Layer 6 of a small transformer language model trained on English Wikipedia (12 layers, counted from 0, width 128).
A neuron's activation on a vector x is GELU(weights . x + bias), where the dot is the dot product.
The model reads these tokens: " 11" "09" " m" " |" " 2" "," "0" "11" " " "ft" " 6" "13" " m" " |" " 20" "."

The vector x that enters this layer's MLP at each token. A number n stands for (n - 500) times 0.01.
0 " 11": 604 433 490 485 394 427 493 408 469 592 354 402 446 511 542 371 426 527 506 548 501 514 605 466 626 476 522 521 550 568 639 498 360 527 543 495 471 528 498 441 540 603 633 462 565 541 526 509 418 499 360 523 600 515 566 531 498 491 483 528 524 459 490 574 456 493 487 556 568 477 471 405 481 515 470 462 486 453 442 558 512 482 497 536 559 457 468 583 480 421 432 498 479 464 477 451 385 464 570 496 471 529 512 583 599 524 357 534 475 450 525 616 456 522 532 401 540 377 513 750 590 498 456 511 628 477 510 450
1 "09": 638 423 424 446 385 445 568 437 605 556 382 388 461 563 427 427 448 524 506 592 513 477 553 492 595 447 614 549 514 493 596 453 420 529 456 485 465 552 452 440 548 530 674 402 520 484 526 518 441 554 360 501 622 542 579 558 477 528 501 495 515 472 431 612 433 500 424 532 629 449 463 535 437 532 518 423 485 509 467 512 555 484 511 578 529 409 497 456 514 430 448 403 501 442 549 449 427 504 544 528 456 559 485 490 602 503 432 478 594 443 510 656 483 524 525 378 490 445 450 681 546 547 513 509 595 449 555 494
2 " m": 631 419 428 440 392 485 501 488 491 498 398 629 511 659 555 441 482 462 447 464 504 434 505 564 612 502 532 584 463 484 598 431 516 544 492 367 535 450 502 473 612 513 557 597 480 528 557 554 482 478 341 491 477 517 463 501 463 494 494 408 443 458 297 524 522 486 443 589 456 538 436 525 473 464 466 409 459 531 454 656 400 549 479 570 528 418 497 492 498 519 468 484 459 472 688 487 446 563 510 462 507 506 518 437 551 567 431 628 482 484 497 608 510 611 503 540 652 527 513 622 567 620 527 472 500 472 549 480
3 " |": 442 461 432 465 487 377 457 479 493 562 484 471 448 519 564 336 497 485 573 534 424 530 481 522 599 498 485 652 476 506 542 504 518 466 504 472 447 433 746 467 571 478 541 522 510 520 497 544 490 494 378 464 485 474 503 500 565 466 447 489 496 453 422 502 410 437 492 610 552 539 461 474 511 517 568 481 417 451 436 549 489 610 536 508 522 508 519 491 442 469 444 398 521 460 513 510 496 465 512 515 486 567 516 558 533 503 469 578 459 493 532 585 491 461 535 515 543 474 458 835 548 521 502 573 537 508 464 514
4 " 2": 497 466 529 485 450 458 529 522 567 585 457 370 475 501 590 485 556 514 615 529 546 435 565 433 489 454 454 521 426 540 630 496 570 562 491 410 522 464 538 359 473 485 557 626 459 414 547 436 552 512 343 564 582 524 488 452 516 476 427 523 489 366 503 466 446 426 428 582 633 538 440 546 523 519 489 527 537 519 550 604 505 431 481 493 581 523 523 560 401 466 452 481 542 472 451 497 460 521 571 455 399 557 422 487 571 497 412 484 540 418 493 549 456 513 479 587 495 498 539 634 725 510 470 527 518 531 495 456
5 ",": 524 515 481 474 472 515 572 430 394 512 415 479 503 593 503 405 510 479 467 564 517 498 531 447 440 487 504 485 522 428 472 489 559 603 572 450 436 601 601 481 512 449 511 543 497 548 416 539 504 511 374 480 531 497 479 567 495 463 486 458 510 506 244 548 553 431 472 535 529 482 416 497 520 558 499 554 552 631 583 488 486 623 547 541 384 529 461 557 535 445 560 513 563 543 583 497 480 474 479 469 498 583 467 427 525 522 540 510 486 460 563 482 505 475 465 458 517 385 480 868 470 487 545 469 492 435 445 470
6 "0": 435 494 593 562 477 491 458 347 518 597 420 531 492 461 377 444 482 539 645 658 480 379 565 423 458 392 566 541 362 423 564 533 541 540 496 417 506 608 476 363 435 612 614 539 440 521 596 471 540 580 404 460 652 609 527 525 348 507 561 507 272 431 454 552 412 463 422 566 618 575 430 378 601 569 429 564 563 498 587 500 524 443 467 458 518 452 400 458 402 468 520 527 554 441 492 490 537 478 541 548 530 471 474 485 512 526 393 489 576 467 509 461 405 550 519 493 524 518 489 646 613 553 490 475 425 553 622 360
7 "11": 554 516 414 554 401 470 493 427 637 472 382 406 479 479 348 468 517 499 501 686 468 429 635 463 400 442 585 575 447 448 508 477 487 557 483 477 429 556 463 360 495 617 636 485 507 459 570 490 483 581 389 511 635 588 542 557 446 510 533 563 432 464 475 618 390 494 390 497 675 432 487 512 502 581 498 493 494 476 521 468 509 455 417 565 505 450 431 412 539 423 514 475 521 480 562 538 472 590 549 568 429 523 519 471 535 487 480 497 644 441 460 527 457 520 512 454 433 554 426 632 540 592 501 482 444 484 590 394
8 " ": 527 445 520 463 426 550 520 376 448 480 407 463 518 503 419 515 486 438 615 684 538 462 594 458 491 458 567 542 493 576 547 506 480 531 483 461 437 522 525 385 442 470 517 520 578 503 519 540 554 541 350 508 523 468 532 610 462 308 552 557 497 397 356 487 540 465 431 553 499 502 529 508 451 544 386 527 566 567 476 596 512 526 465 521 551 476 478 540 483 474 474 436 437 423 523 522 447 530 664 443 435 504 443 427 510 519 443 577 589 500 488 552 429 500 545 527 570 587 540 557 495 519 551 537 433 652 507 439
9 "ft": 582 517 549 501 471 413 476 328 550 653 370 557 347 505 447 523 574 469 488 322 570 443 632 409 555 450 570 547 506 430 419 384 577 496 491 333 371 477 503 456 387 445 624 527 493 385 516 591 504 600 437 474 491 423 551 800 601 381 570 362 402 401 372 480 508 531 542 551 530 461 431 559 535 500 429 581 529 463 529 727 500 565 500 692 518 441 583 644 539 509 504 405 526 528 584 442 610 585 500 528 406 543 505 458 533 533 385 571 442 458 496 628 535 528 425 479 543 595 411 589 526 610 411 404 548 510 478 472
10 " 6": 573 520 507 497 433 449 534 479 472 586 412 304 419 436 564 472 565 502 624 559 558 472 597 370 476 484 504 458 453 449 559 485 497 449 492 441 497 417 494 419 431 473 599 524 548 526 601 444 573 498 353 531 548 499 516 536 477 487 489 598 467 477 504 547 465 492 466 522 595 503 474 433 457 577 476 632 507 556 535 628 570 438 459 481 531 512 453 534 491 514 456 437 544 454 538 511 484 497 588 519 386 495 486 459 611 511 390 545 576 418 516 610 385 510 495 544 539 427 538 650 704 381 370 492 559 485 556 431
11 "13": 619 479 419 508 345 460 541 431 633 424 352 377 438 476 430 536 460 468 491 567 485 410 587 469 467 464 545 515 458 464 561 459 499 530 500 403 468 527 466 385 537 507 613 418 539 540 544 568 535 593 380 546 606 545 553 624 462 507 488 518 475 483 503 626 429 483 406 466 681 441 536 511 583 590 482 476 568 482 485 551 526 491 396 553 599 476 488 379 531 452 413 441 461 450 575 531 400 529 535 559 427 532 461 424 641 476 497 551 594 458 505 533 494 498 456 497 432 493 423 629 643 548 515 481 533 503 593 420
12 " m": 611 435 449 454 393 505 442 476 506 475 374 642 493 686 571 489 505 436 469 460 527 391 531 538 562 541 544 596 445 461 553 403 568 513 488 339 506 441 542 446 618 505 537 578 488 501 567 547 508 506 364 519 480 473 433 516 462 467 522 419 365 467 283 490 511 477 450 569 472 533 410 545 437 494 459 466 458 489 487 687 394 543 457 592 558 448 514 463 501 536 476 483 459 402 689 537 449 623 491 454 490 560 532 389 557 563 479 637 486 512 489 623 489 649 476 568 619 544 513 585 588 637 499 492 460 481 571 446
13 " |": 407 502 431 490 501 377 462 483 488 503 543 464 436 544 539 463 506 470 646 532 465 486 478 460 615 494 472 623 460 459 496 517 574 452 467 469 498 436 748 526 586 489 501 536 524 529 502 532 523 466 389 494 443 470 509 505 577 424 467 502 477 481 396 447 397 415 532 636 562 544 455 489 460 499 551 554 448 464 459 585 477 643 501 518 492 509 541 457 453 505 465 398 501 383 492 565 542 489 484 516 417 615 514 482 552 477 496 615 470 472 524 638 495 410 551 568 493 477 469 783 563 518 477 544 551 495 483 503
14 " 20": 522 516 440 511 451 520 460 541 515 515 475 310 458 538 515 454 509 478 541 541 529 426 647 428 494 524 475 526 410 412 603 503 594 446 585 492 531 465 587 329 461 529 623 548 549 544 522 491 566 479 355 569 599 522 574 454 479 465 460 502 454 451 503 431 390 494 535 588 583 505 542 491 496 554 521 453 518 557 589 605 526 483 440 481 530 554 455 541 500 397 419 425 431 454 471 494 406 527 588 478 391 539 495 477 581 480 463 561 569 488 504 538 403 556 478 572 549 406 498 648 679 465 443 466 488 487 530 371
15 ".": 588 530 476 492 417 539 608 424 478 604 464 404 556 495 395 537 455 531 389 601 626 478 498 581 524 313 514 495 497 491 477 501 395 523 463 449 514 470 552 460 489 456 575 509 523 526 526 510 454 502 368 425 598 533 494 550 459 437 467 595 465 478 20 519 446 484 585 602 548 454 559 486 479 583 469 530 556 559 460 621 509 675 520 532 446 501 512 470 524 527 529 442 509 457 531 494 447 597 497 533 460 509 437 482 480 465 569 527 482 552 494 441 414 583 519 614 551 491 441 608 502 480 577 553 572 481 463 426

Each question shows the input weights of one neuron of the MLP. A number n stands for (n - 500) times 0.0015.

n246 (bias -0.121): 556 542 411 491 625 576 550 605 263 586 427 522 411 490 402 554 582 714 472 590 542 480 566 555 768 380 449 400 603 437 559 513 427 378 608 623 596 276 409 519 528 328 494 359 453 389 497 695 415 356 568 516 594 425 430 526 438 709 609 620 620 447 525 472 579 432 282 313 399 749 503 353 513 398 451 695 574 519 562 630 470 394 362 407 592 702 443 350 544 570 562 430 519 533 422 387 616 450 551 563 534 431 542 449 425 417 593 481 497 563 491 637 522 295 323 375 509 560 809 384 470 439 602 446 384 467 525 416
Which token does this neuron like most? 10 " 6"

n59 (bias -0.123): 411 257 316 422 599 476 500 410 554 362 533 424 519 500 635 632 509 572 660 404 365 557 326 487 469 646 452 377 470 532 444 719 468 554 556 440 701 620 350 560 588 506 551 450 479 548 358 571 427 537 600 497 591 620 418 599 448 440 603 380 541 401 484 450 509 313 510 488 503 298 420 415 584 352 549 487 518 484 478 297 500 616 433 437 537 652 530 497 579 471 435 692 671 480 556 506 481 506 689 397 624 454 607 506 584 586 682 336 594 604 536 529 582 529 634 355 491 141 719 368 420 347 585 584 545 348 381 605
On which token does it fire most, and how strongly? 5 ",", at about 0.11

n183 (bias -0.035): 573 524 503 506 583 626 363 452 596 473 512 409 325 277 381 481 474 500 584 485 458 546 616 447 575 555 477 509 517 639 554 538 465 500 418 483 580 302 539 535 497 345 388 419 552 423 645 602 450 587 572 385 609 489 774 382 551 474 348 543 465 350 497 671 478 421 494 302 525 483 602 458 569 492 476 380 607 483 328 445 318 258 571 454 404 591 511 547 390 436 557 595 566 448 663 347 551 483 445 647 649 443 647 620 455 609 564 541 590 480 530 401 640 303 576 379 323 488 450 470 570 482 619 494 562 609 601 494
Which token does this neuron like most? 11 "13"

n244 (bias -0.034): 367 331 597 531 408 518 447 567 512 510 546 569 413 541 637 453 450 481 686 598 656 404 556 389 528 638 428 439 410 668 482 569 500 541 701 578 439 406 497 600 472 455 264 370 447 485 418 478 431 328 537 571 455 382 512 354 652 491 392 464 809 500 735 422 503 526 595 478 464 644 567 568 462 477 532 692 573 571 497 480 532 531 414 398 715 474 434 544 388 422 378 664 681 474 432 370 720 555 511 546 610 377 641 528 551 715 438 357 575 811 596 465 453 434 476 560 484 550 398 454 464 380 278 344 436 497 550 438
Which token does this neuron like most? 4 " 2"

n223 (bias -0.125): 570 386 494 477 664 638 409 451 579 448 392 521 292 461 567 563 450 617 398 461 401 441 569 527 550 526 417 608 520 509 466 571 585 551 523 497 477 447 473 518 442 383 678 378 549 539 460 609 368 503 618 463 759 500 447 249 473 456 338 534 327 309 415 480 511 448 417 289 500 483 414 676 398 454 729 578 511 550 650 626 361 561 425 525 665 746 539 482 392 615 583 386 384 423 512 442 455 358 615 354 442 506 594 412 497 485 651 480 588 518 473 479 626 554 475 528 357 491 542 414 395 447 399 366 706 531 503 575
Which token does this neuron like most? 12 " m"

n124 (bias -0.052): 509 524 340 553 509 668 450 436 538 512 637 575 340 557 553 401 379 465 471 593 518 600 401 473 453 536 276 458 432 500 401 393 491 524 517 459 735 408 613 542 482 491 464 430 444 455 683 646 347 560 584 543 608 365 685 488 641 453 415 522 648 559 563 465 330 372 334 313 718 416 549 482 433 587 598 421 607 550 415 425 719 412 506 478 552 550 438 620 473 512 407 447 456 630 595 474 488 485 576 594 427 362 506 500 226 537 575 228 527 456 558 549 373 440 446 478 595 373 518 438 516 509 459 519 491 352 591 655
Which token does this neuron like most? 1 "09"

n142 (bias -0.163): 483 387 249 337 381 662 425 366 458 378 589 579 389 549 649 667 506 523 390 431 570 442 550 341 626 637 474 470 628 513 347 598 552 648 659 461 586 337 409 591 565 307 622 445 384 293 602 333 481 582 689 425 593 457 378 537 564 526 564 359 575 619 399 503 351 414 510 519 535 567 573 756 593 375 570 396 626 639 551 637 423 506 437 459 535 691 600 543 672 562 577 565 538 524 379 487 673 558 461 238 478 446 510 526 279 615 595 519 461 643 488 480 542 309 606 406 399 299 507 412 466 582 658 379 394 500 477 553
On which token does it fire most, and how strongly? 9 "ft", at about 0.37

n0 (bias -0.038): 421 529 401 583 520 422 621 635 525 559 521 804 486 463 419 449 410 559 598 457 379 569 424 537 478 407 375 537 530 618 271 494 379 571 525 432 555 401 567 633 565 558 528 517 283 580 566 535 403 445 531 441 397 428 576 535 450 497 583 598 703 535 466 525 376 466 394 325 516 553 572 503 589 528 625 425 555 416 631 340 489 492 437 500 426 757 586 560 396 466 384 488 506 594 585 486 512 436 445 738 469 547 607 681 535 494 683 427 427 517 318 334 554 384 405 341 492 472 491 524 435 640 488 482 581 532 486 559
Which token does this neuron like most? 3 " |"

n127 (bias -0.175): 524 443 530 562 450 560 257 439 657 462 521 692 211 609 513 729 167 578 523 251 503 524 509 393 608 731 490 503 421 516 452 467 497 497 561 366 584 533 419 549 431 547 540 497 457 447 629 449 311 497 615 349 569 382 355 483 667 487 406 344 589 593 404 497 560 695 510 396 589 494 417 527 416 536 740 591 433 555 506 545 528 510 276 510 484 414 594 507 513 556 349 445 500 538 476 542 634 539 452 304 594 503 743 526 395 524 645 575 372 579 503 622 526 452 516 328 582 795 530 359 248 573 348 545 396 446 409 581
Which token does this neuron like most? 9 "ft"

n478 (bias -0.032): 669 630 515 386 536 653 217 263 370 506 351 509 509 273 556 437 512 600 700 509 569 484 444 621 362 553 518 485 432 547 491 553 553 575 584 615 602 612 262 622 553 521 482 453 514 520 535 424 407 569 492 448 571 531 511 340 494 544 509 394 482 587 577 456 605 328 464 558 700 384 387 503 661 448 442 421 474 485 567 357 497 436 404 481 575 407 480 440 597 473 662 618 448 661 537 553 545 649 695 547 389 338 658 426 509 392 512 370 506 417 392 540 397 625 531 538 603 547 506 287 512 464 611 481 476 483 385 607
Which token does this neuron like most? 6 "0"

n366 (bias -0.114): 500 423 585 552 554 533 625 518 416 312 592 491 425 431 447 520 584 531 432 405 290 543 494 870 450 588 585 388 446 671 543 635 587 617 424 565 662 413 387 500 749 436 390 447 415 414 674 629 512 449 535 432 575 456 464 441 536 706 358 553 441 438 673 472 413 336 538 491 530 411 436 558 526 489 500 410 591 441 451 592 524 478 392 569 600 556 455 468 366 494 549 841 518 438 455 398 506 657 479 453 383 481 404 394 632 412 657 307 596 478 298 387 690 523 359 417 375 435 522 369 598 383 490 553 726 512 391 506
Its two highest activations, in order, are on tokens 4 " 2", 11 "13"

n128 (bias -0.068): 497 509 559 583 389 543 385 484 435 374 600 477 613 466 349 714 332 522 500 614 532 675 439 474 452 548 565 523 519 539 544 449 666 551 511 354 572 399 529 455 528 569 531 578 518 444 362 506 446 622 529 468 500 607 581 304 576 407 514 583 503 476 548 620 306 325 560 420 573 506 352 582 419 515 506 237 396 402 550 438 580 447 537 512 615 553 522 563 534 508 525 636 500 382 180 606 463 528 565 305 453 442 477 475 494 565 556 385 503 461 463 337 534 521 684 392 402 621 563 421 571 545 745 527 408 360 570 492
Its three highest activations, in order, are on tokens 7 "11", 4 " 2", 6 "0"

n365 (bias -0.093): 621 399 428 541 603 543 470 570 640 229 572 720 347 316 485 574 470 625 470 506 402 402 435 625 711 539 443 543 624 542 594 536 524 433 436 503 606 470 531 494 664 414 225 512 374 455 468 602 497 326 566 435 380 574 517 410 621 488 535 491 488 456 446 354 569 337 667 447 399 444 468 454 552 429 620 300 451 289 453 535 568 536 488 459 659 394 463 494 658 614 582 522 309 447 469 399 521 441 612 675 526 395 500 392 546 591 544 333 390 390 595 630 628 541 468 411 381 575 643 441 619 554 400 475 454 523 438 585
Its two highest activations, in order, are on tokens 2 " m", 12 " m"

n94 (bias -0.108): 405 422 554 491 494 597 453 556 506 559 682 433 468 487 431 598 585 538 422 532 635 730 551 384 632 481 328 581 512 569 534 430 554 372 537 572 546 418 415 598 519 484 388 491 660 569 596 484 409 320 567 191 494 255 421 523 673 446 270 493 506 579 516 594 364 363 452 379 534 379 408 471 303 457 669 639 350 462 494 543 378 303 490 560 558 559 615 589 487 440 457 454 537 569 575 641 384 304 495 597 519 431 627 497 387 556 424 453 670 525 683 695 645 390 591 385 217 702 487 431 580 494 480 503 523 606 368 491
Its two highest activations, in order, are on tokens 13 " |", 3 " |"

n169 (bias -0.155): 484 595 560 518 399 644 440 482 395 619 645 479 563 573 437 465 494 497 506 457 595 697 527 810 566 410 521 451 488 404 526 609 362 594 600 536 435 569 407 536 440 577 445 473 424 580 571 472 512 541 549 466 491 352 491 412 425 428 343 516 524 626 551 530 466 523 662 384 343 615 746 382 380 522 574 330 626 434 553 506 636 411 234 557 450 651 448 473 491 425 671 415 352 742 581 530 620 636 564 446 414 444 528 578 552 610 635 293 455 458 472 481 449 382 454 490 377 407 307 440 292 573 503 500 684 445 679 469
On which token does it fire most, and how strongly? 15 ".", at about 0.27

n89 (bias -0.105): 457 526 544 379 755 518 569 515 535 526 553 513 623 389 613 544 447 484 538 198 513 543 466 490 500 746 621 574 558 616 226 408 440 659 469 575 537 431 435 607 585 487 421 509 432 461 620 558 551 497 581 441 581 506 449 467 546 560 537 546 409 490 740 531 461 509 644 438 436 491 592 340 690 590 587 251 399 366 677 629 452 419 455 633 494 437 542 487 556 475 420 708 550 497 474 400 545 652 403 709 506 441 481 674 464 520 470 343 343 516 562 575 283 365 521 497 409 604 394 345 249 589 432 239 619 458 453 443
Which token does this neuron like most? 9 "ft"

n304 (bias -0.086): 401 463 611 358 633 516 402 369 451 361 582 526 418 368 396 496 370 532 435 530 487 535 627 597 425 526 477 457 569 533 478 418 363 596 564 399 269 585 338 572 595 657 368 464 558 571 381 635 441 519 620 510 679 550 481 418 554 448 526 414 438 284 615 650 437 512 404 400 525 625 554 649 426 395 503 544 668 516 419 431 633 403 493 524 624 599 353 619 627 362 320 503 648 524 351 539 493 497 453 597 616 128 332 631 359 654 411 464 725 644 751 476 627 587 519 476 484 552 413 466 304 573 662 573 520 713 620 438
On which token does it fire most, and how strongly? 6 "0", at about 0.93

n480 (bias -0.091): 456 360 447 514 670 413 395 606 633 635 570 500 395 479 420 492 410 594 378 270 422 836 449 593 716 591 532 504 419 716 596 507 406 688 623 476 579 423 500 458 720 518 355 472 395 762 503 543 403 399 539 351 527 401 473 522 678 535 300 456 598 742 591 677 463 421 631 528 564 610 374 449 529 548 529 324 245 462 297 379 424 365 443 493 500 533 513 496 462 521 486 416 455 569 554 674 625 472 500 413 717 222 691 805 385 445 566 465 427 517 474 525 455 478 753 328 545 427 511 485 291 514 613 400 536 443 306 557
On which token does it fire most, and how strongly? 3 " |", at about 1.7

n123 (bias -0.044): 543 650 414 387 674 582 627 394 361 480 646 359 510 455 522 524 560 718 595 378 510 601 506 672 430 401 452 367 442 427 379 392 405 754 497 522 375 348 264 557 503 419 644 522 604 605 702 598 646 555 459 490 567 428 369 483 467 567 538 316 440 467 526 589 424 506 616 434 589 491 519 530 591 535 493 542 429 301 297 400 521 506 390 453 503 390 406 564 554 567 273 657 663 450 372 450 630 516 646 541 431 378 595 350 559 669 593 351 576 627 420 467 611 529 424 456 313 364 610 321 500 439 339 662 503 585 434 648
Which token does this neuron like most? 10 " 6"

n98 (bias -0.109): 460 479 330 377 395 628 547 410 509 410 634 515 545 356 660 548 408 423 335 449 409 450 323 548 349 616 380 394 446 568 419 649 571 681 610 583 535 458 555 521 568 412 623 479 280 494 468 430 469 560 614 608 600 328 563 271 534 693 506 441 542 425 572 521 523 500 370 585 629 509 683 583 616 552 671 442 561 553 450 438 618 468 437 312 624 413 500 557 358 595 456 631 447 562 248 524 591 441 513 300 433 518 595 577 393 503 447 408 544 595 545 332 387 476 500 513 586 444 667 484 472 563 497 547 521 346 506 613
Which token does this neuron like most? 4 " 2"

n356 (bias -0.094): 393 651 566 512 620 578 372 586 297 370 618 472 456 285 425 436 475 401 562 639 449 417 469 688 503 600 547 372 416 512 616 519 531 503 570 528 488 406 371 513 584 471 579 354 679 542 577 661 620 557 615 461 620 553 551 233 409 703 472 625 631 405 632 587 306 471 398 398 521 678 543 565 455 520 510 603 363 422 395 477 604 485 214 335 524 415 228 333 428 591 512 658 454 425 335 425 564 509 540 534 546 448 571 459 503 435 716 466 621 431 670 432 500 480 437 530 556 584 414 490 556 491 665 453 586 386 466 640
Its three highest activations, in order, are on tokens 6 "0", 7 "11", 11 "13"

n261 (bias -0.095): 527 427 536 299 582 491 406 481 228 341 544 608 464 513 636 503 358 510 555 569 626 613 676 404 393 526 582 583 534 623 560 393 335 516 478 646 519 474 303 620 526 430 523 686 506 515 557 417 379 673 564 257 466 451 655 595 621 519 276 452 451 459 441 568 435 521 325 417 484 828 608 577 447 518 500 577 472 439 570 595 491 439 493 278 434 503 156 523 545 402 532 514 273 463 503 320 404 372 503 387 439 399 607 594 373 402 554 432 597 646 464 520 468 363 466 382 377 665 679 459 527 589 636 583 503 500 577 512
Its two highest activations, in order, are on tokens 8 " ", 0 " 11"

n494 (bias -0.148): 475 737 360 657 503 562 327 683 422 447 422 466 619 524 486 620 527 578 497 538 632 525 405 472 365 626 514 517 343 595 547 619 500 221 636 680 706 660 567 555 585 556 469 497 303 500 437 406 477 267 532 373 633 371 516 373 419 582 235 425 626 600 507 476 367 503 507 366 635 597 593 440 702 488 514 326 404 551 610 446 690 550 379 289 671 432 529 445 642 428 720 461 423 532 416 547 430 403 619 301 366 532 559 510 357 454 422 341 351 503 545 353 514 488 745 431 439 486 715 507 290 469 595 583 625 546 470 432
Which token does this neuron like most? 14 " 20"

n61 (bias -0.086): 400 432 437 402 552 460 554 562 476 619 503 482 266 436 503 471 494 548 380 625 583 713 356 466 566 566 467 475 581 860 391 536 533 610 585 503 309 521 478 645 509 395 533 503 593 591 241 466 327 546 562 469 370 480 362 287 537 539 438 468 590 686 551 315 497 610 564 423 538 397 650 447 346 608 605 370 471 536 456 314 551 444 457 497 424 582 612 512 473 410 462 408 467 717 624 595 463 512 403 408 503 500 599 756 512 528 620 425 449 503 599 485 554 445 439 590 662 443 540 469 453 661 516 529 577 402 390 491
Which token does this neuron like most? 3 " |"

n42 (bias -0.157): 379 534 396 474 518 551 470 634 479 460 488 518 330 347 521 701 462 506 450 371 539 547 618 536 461 551 455 464 491 429 386 458 324 407 410 461 427 405 390 610 628 418 428 341 439 401 579 534 574 454 528 345 634 520 520 429 571 479 456 324 610 541 464 544 389 422 642 435 624 363 454 392 728 481 555 378 653 491 503 462 492 621 606 547 491 606 523 506 624 700 553 634 562 509 512 586 369 397 589 887 640 522 399 601 338 506 528 598 278 399 489 426 485 473 483 452 381 366 509 460 513 416 737 424 646 606 574 523
On which token does it fire most, and how strongly? 15 ".", at about 0.41

n370 (bias -0.050): 544 523 574 570 451 494 349 557 555 423 554 659 484 396 423 769 407 698 298 588 503 544 381 743 481 503 584 434 488 564 453 532 397 679 563 622 431 432 307 578 458 493 552 532 397 320 541 500 537 375 475 450 389 500 457 332 530 342 316 374 477 578 384 548 629 597 556 227 447 472 481 513 434 373 517 404 572 532 430 686 668 506 523 486 528 372 691 441 593 426 607 585 427 843 620 452 365 465 626 542 348 570 642 413 517 530 466 516 494 629 618 294 597 636 636 435 632 461 480 281 405 585 594 469 467 488 570 684
Its two highest activations, in order, are on tokens 2 " m", 15 "."

n425 (bias -0.121): 523 388 413 522 601 546 407 487 494 497 453 409 500 412 545 583 500 529 535 468 359 612 451 706 449 587 464 638 525 471 453 561 532 507 406 426 440 417 493 619 564 418 529 446 365 284 660 530 482 441 560 443 571 625 589 243 390 638 529 256 590 581 503 602 577 506 438 576 612 525 249 340 658 435 503 230 590 207 418 635 527 506 529 541 506 345 595 448 583 777 440 476 393 473 460 385 671 566 486 589 642 430 309 381 447 698 406 522 375 471 479 338 558 662 645 377 564 478 461 366 395 588 686 524 765 506 510 601
Which token does this neuron like most? 2 " m"

n213 (bias -0.092): 358 559 526 440 400 592 439 418 459 509 561 585 500 529 376 531 517 460 512 503 677 515 652 524 589 709 377 527 598 619 557 605 468 350 514 324 466 355 515 509 728 616 638 325 438 571 466 631 553 581 569 358 533 294 636 542 605 425 451 375 581 591 462 598 572 445 697 551 506 680 579 533 479 596 434 461 483 293 443 439 325 460 468 271 449 615 528 474 535 590 480 512 569 561 569 460 464 454 465 422 577 419 434 576 449 657 536 413 572 523 582 503 358 280 464 519 451 457 385 530 396 503 463 195 435 522 448 481
Its three highest activations, in order, are on tokens 3 " |", 13 " |", 9 "ft"

n26 (bias -0.158): 442 446 352 506 540 676 487 462 294 245 455 526 507 487 513 612 611 480 604 464 440 580 500 507 647 461 371 289 525 516 558 671 585 556 356 758 644 418 348 533 311 500 414 302 488 605 481 604 462 399 581 514 481 401 469 422 568 497 519 552 618 322 651 425 544 266 527 536 386 551 503 256 600 500 423 396 554 662 436 607 355 555 237 565 471 490 619 503 487 638 641 716 635 408 338 510 356 400 559 490 420 517 503 451 513 582 637 451 640 487 500 618 490 338 661 242 467 428 703 490 345 318 627 587 510 582 584 600
Which token does this neuron like most? 8 " "

n283 (bias -0.167): 616 315 460 626 573 557 457 490 415 377 424 414 405 520 510 785 461 634 552 480 379 535 435 523 608 559 348 248 620 546 690 596 661 500 484 369 593 405 371 652 451 527 520 334 509 431 626 639 415 506 618 462 554 509 613 507 483 589 552 510 586 390 464 422 513 296 483 280 640 326 433 252 497 449 503 530 589 562 636 331 736 630 356 493 449 514 450 503 742 622 645 414 616 486 418 435 513 299 508 670 468 514 341 467 514 473 559 359 562 664 423 483 651 494 472 518 608 274 580 332 510 218 422 455 570 396 474 469
On which token does it fire most, and how strongly? 10 " 6", at about 0.3

n466 (bias -0.102): 224 557 546 530 481 707 577 304 429 423 458 609 293 400 571 586 399 583 525 519 535 487 601 434 291 571 238 330 684 568 497 475 451 403 491 469 624 568 446 556 454 462 450 396 555 242 567 430 426 533 600 452 456 342 598 506 458 568 473 441 500 429 525 300 476 384 425 421 527 564 497 612 421 489 522 709 605 396 515 308 558 534 447 438 632 565 574 431 561 649 336 519 679 597 529 396 459 427 687 319 488 449 456 528 208 426 500 512 660 472 526 532 454 469 580 348 451 623 550 394 474 581 570 615 472 636 457 529
On which token does it fire most, and how strongly? 8 " ", at about 0.47

n489 (bias -0.153): 500 507 474 417 618 599 545 399 487 436 663 513 426 389 316 646 587 625 532 618 398 579 450 625 597 503 487 407 637 432 453 620 561 507 374 713 522 296 383 575 671 546 673 423 515 74 665 533 373 559 539 594 658 632 497 399 423 594 503 422 464 280 471 468 355 467 405 305 647 455 412 416 530 568 497 394 557 449 647 548 433 465 411 459 719 412 367 520 523 500 608 632 385 466 410 490 629 411 472 362 347 503 560 652 517 514 517 513 381 439 591 413 526 420 413 424 313 268 569 419 520 418 691 514 559 481 696 515
Its three highest activations, in order, are on tokens 7 "11", 6 "0", 1 "09"

n224 (bias -0.079): 409 351 397 607 442 506 62 609 491 535 608 381 403 353 617 558 518 584 461 662 555 641 484 488 539 709 546 506 660 521 467 600 536 515 476 542 559 449 481 585 461 450 616 629 472 362 373 677 552 456 508 481 419 486 494 415 481 509 548 551 488 614 457 476 465 673 690 327 518 515 476 375 500 450 484 540 518 512 455 424 620 533 377 258 620 570 645 561 494 503 367 386 464 636 497 440 584 449 523 614 479 437 463 570 435 528 284 443 500 470 732 469 288 364 582 590 530 391 750 355 586 451 601 400 469 555 524 503
Which token does this neuron like most? 10 " 6"

n505 (bias -0.082): 516 726 334 433 531 576 482 461 439 436 632 602 595 680 421 595 561 558 320 478 494 575 447 519 622 758 361 516 518 589 572 528 684 217 449 402 569 537 462 497 567 368 441 485 552 459 581 459 474 604 547 372 415 613 629 471 624 586 518 267 574 593 475 360 535 566 516 439 444 612 293 510 604 686 614 500 482 576 603 477 393 497 366 610 625 359 427 531 576 534 452 574 370 580 471 387 516 473 338 747 627 548 670 442 459 609 449 512 457 497 488 617 675 494 538 451 515 567 475 272 568 422 540 324 353 571 415 348
Its two highest activations, in order, are on tokens 12 " m", 2 " m"

n430 (bias -0.042): 500 229 515 449 559 485 275 485 421 421 554 411 393 328 509 539 409 536 497 559 599 381 506 531 458 503 518 612 450 491 533 405 683 648 452 430 482 476 459 800 585 419 515 307 614 483 399 481 646 476 570 494 593 546 640 503 497 412 217 420 543 369 469 494 628 483 485 172 553 527 464 421 506 486 569 681 429 627 275 385 460 428 447 612 677 526 491 522 606 387 611 394 530 608 538 464 422 464 471 446 722 484 591 515 469 589 692 406 633 591 574 437 430 514 538 594 585 497 693 395 494 549 644 523 401 558 421 384
Which token does this neuron like most? 8 " "

n369 (bias -0.159): 396 240 516 373 650 546 352 456 455 349 726 370 413 669 394 603 423 516 439 643 644 629 448 661 570 529 455 461 432 506 384 435 513 487 396 516 554 439 497 603 465 418 571 280 385 604 314 735 395 425 659 225 602 335 673 416 517 642 551 598 667 487 548 586 359 542 533 446 540 462 528 510 602 662 659 606 569 427 389 557 473 510 493 442 584 652 571 438 462 455 368 436 405 456 430 344 497 440 357 414 475 400 563 574 414 463 726 285 654 519 382 566 548 332 429 593 462 577 523 493 557 588 507 527 592 481 296 384
Its two highest activations, in order, are on tokens 15 ".", 13 " |"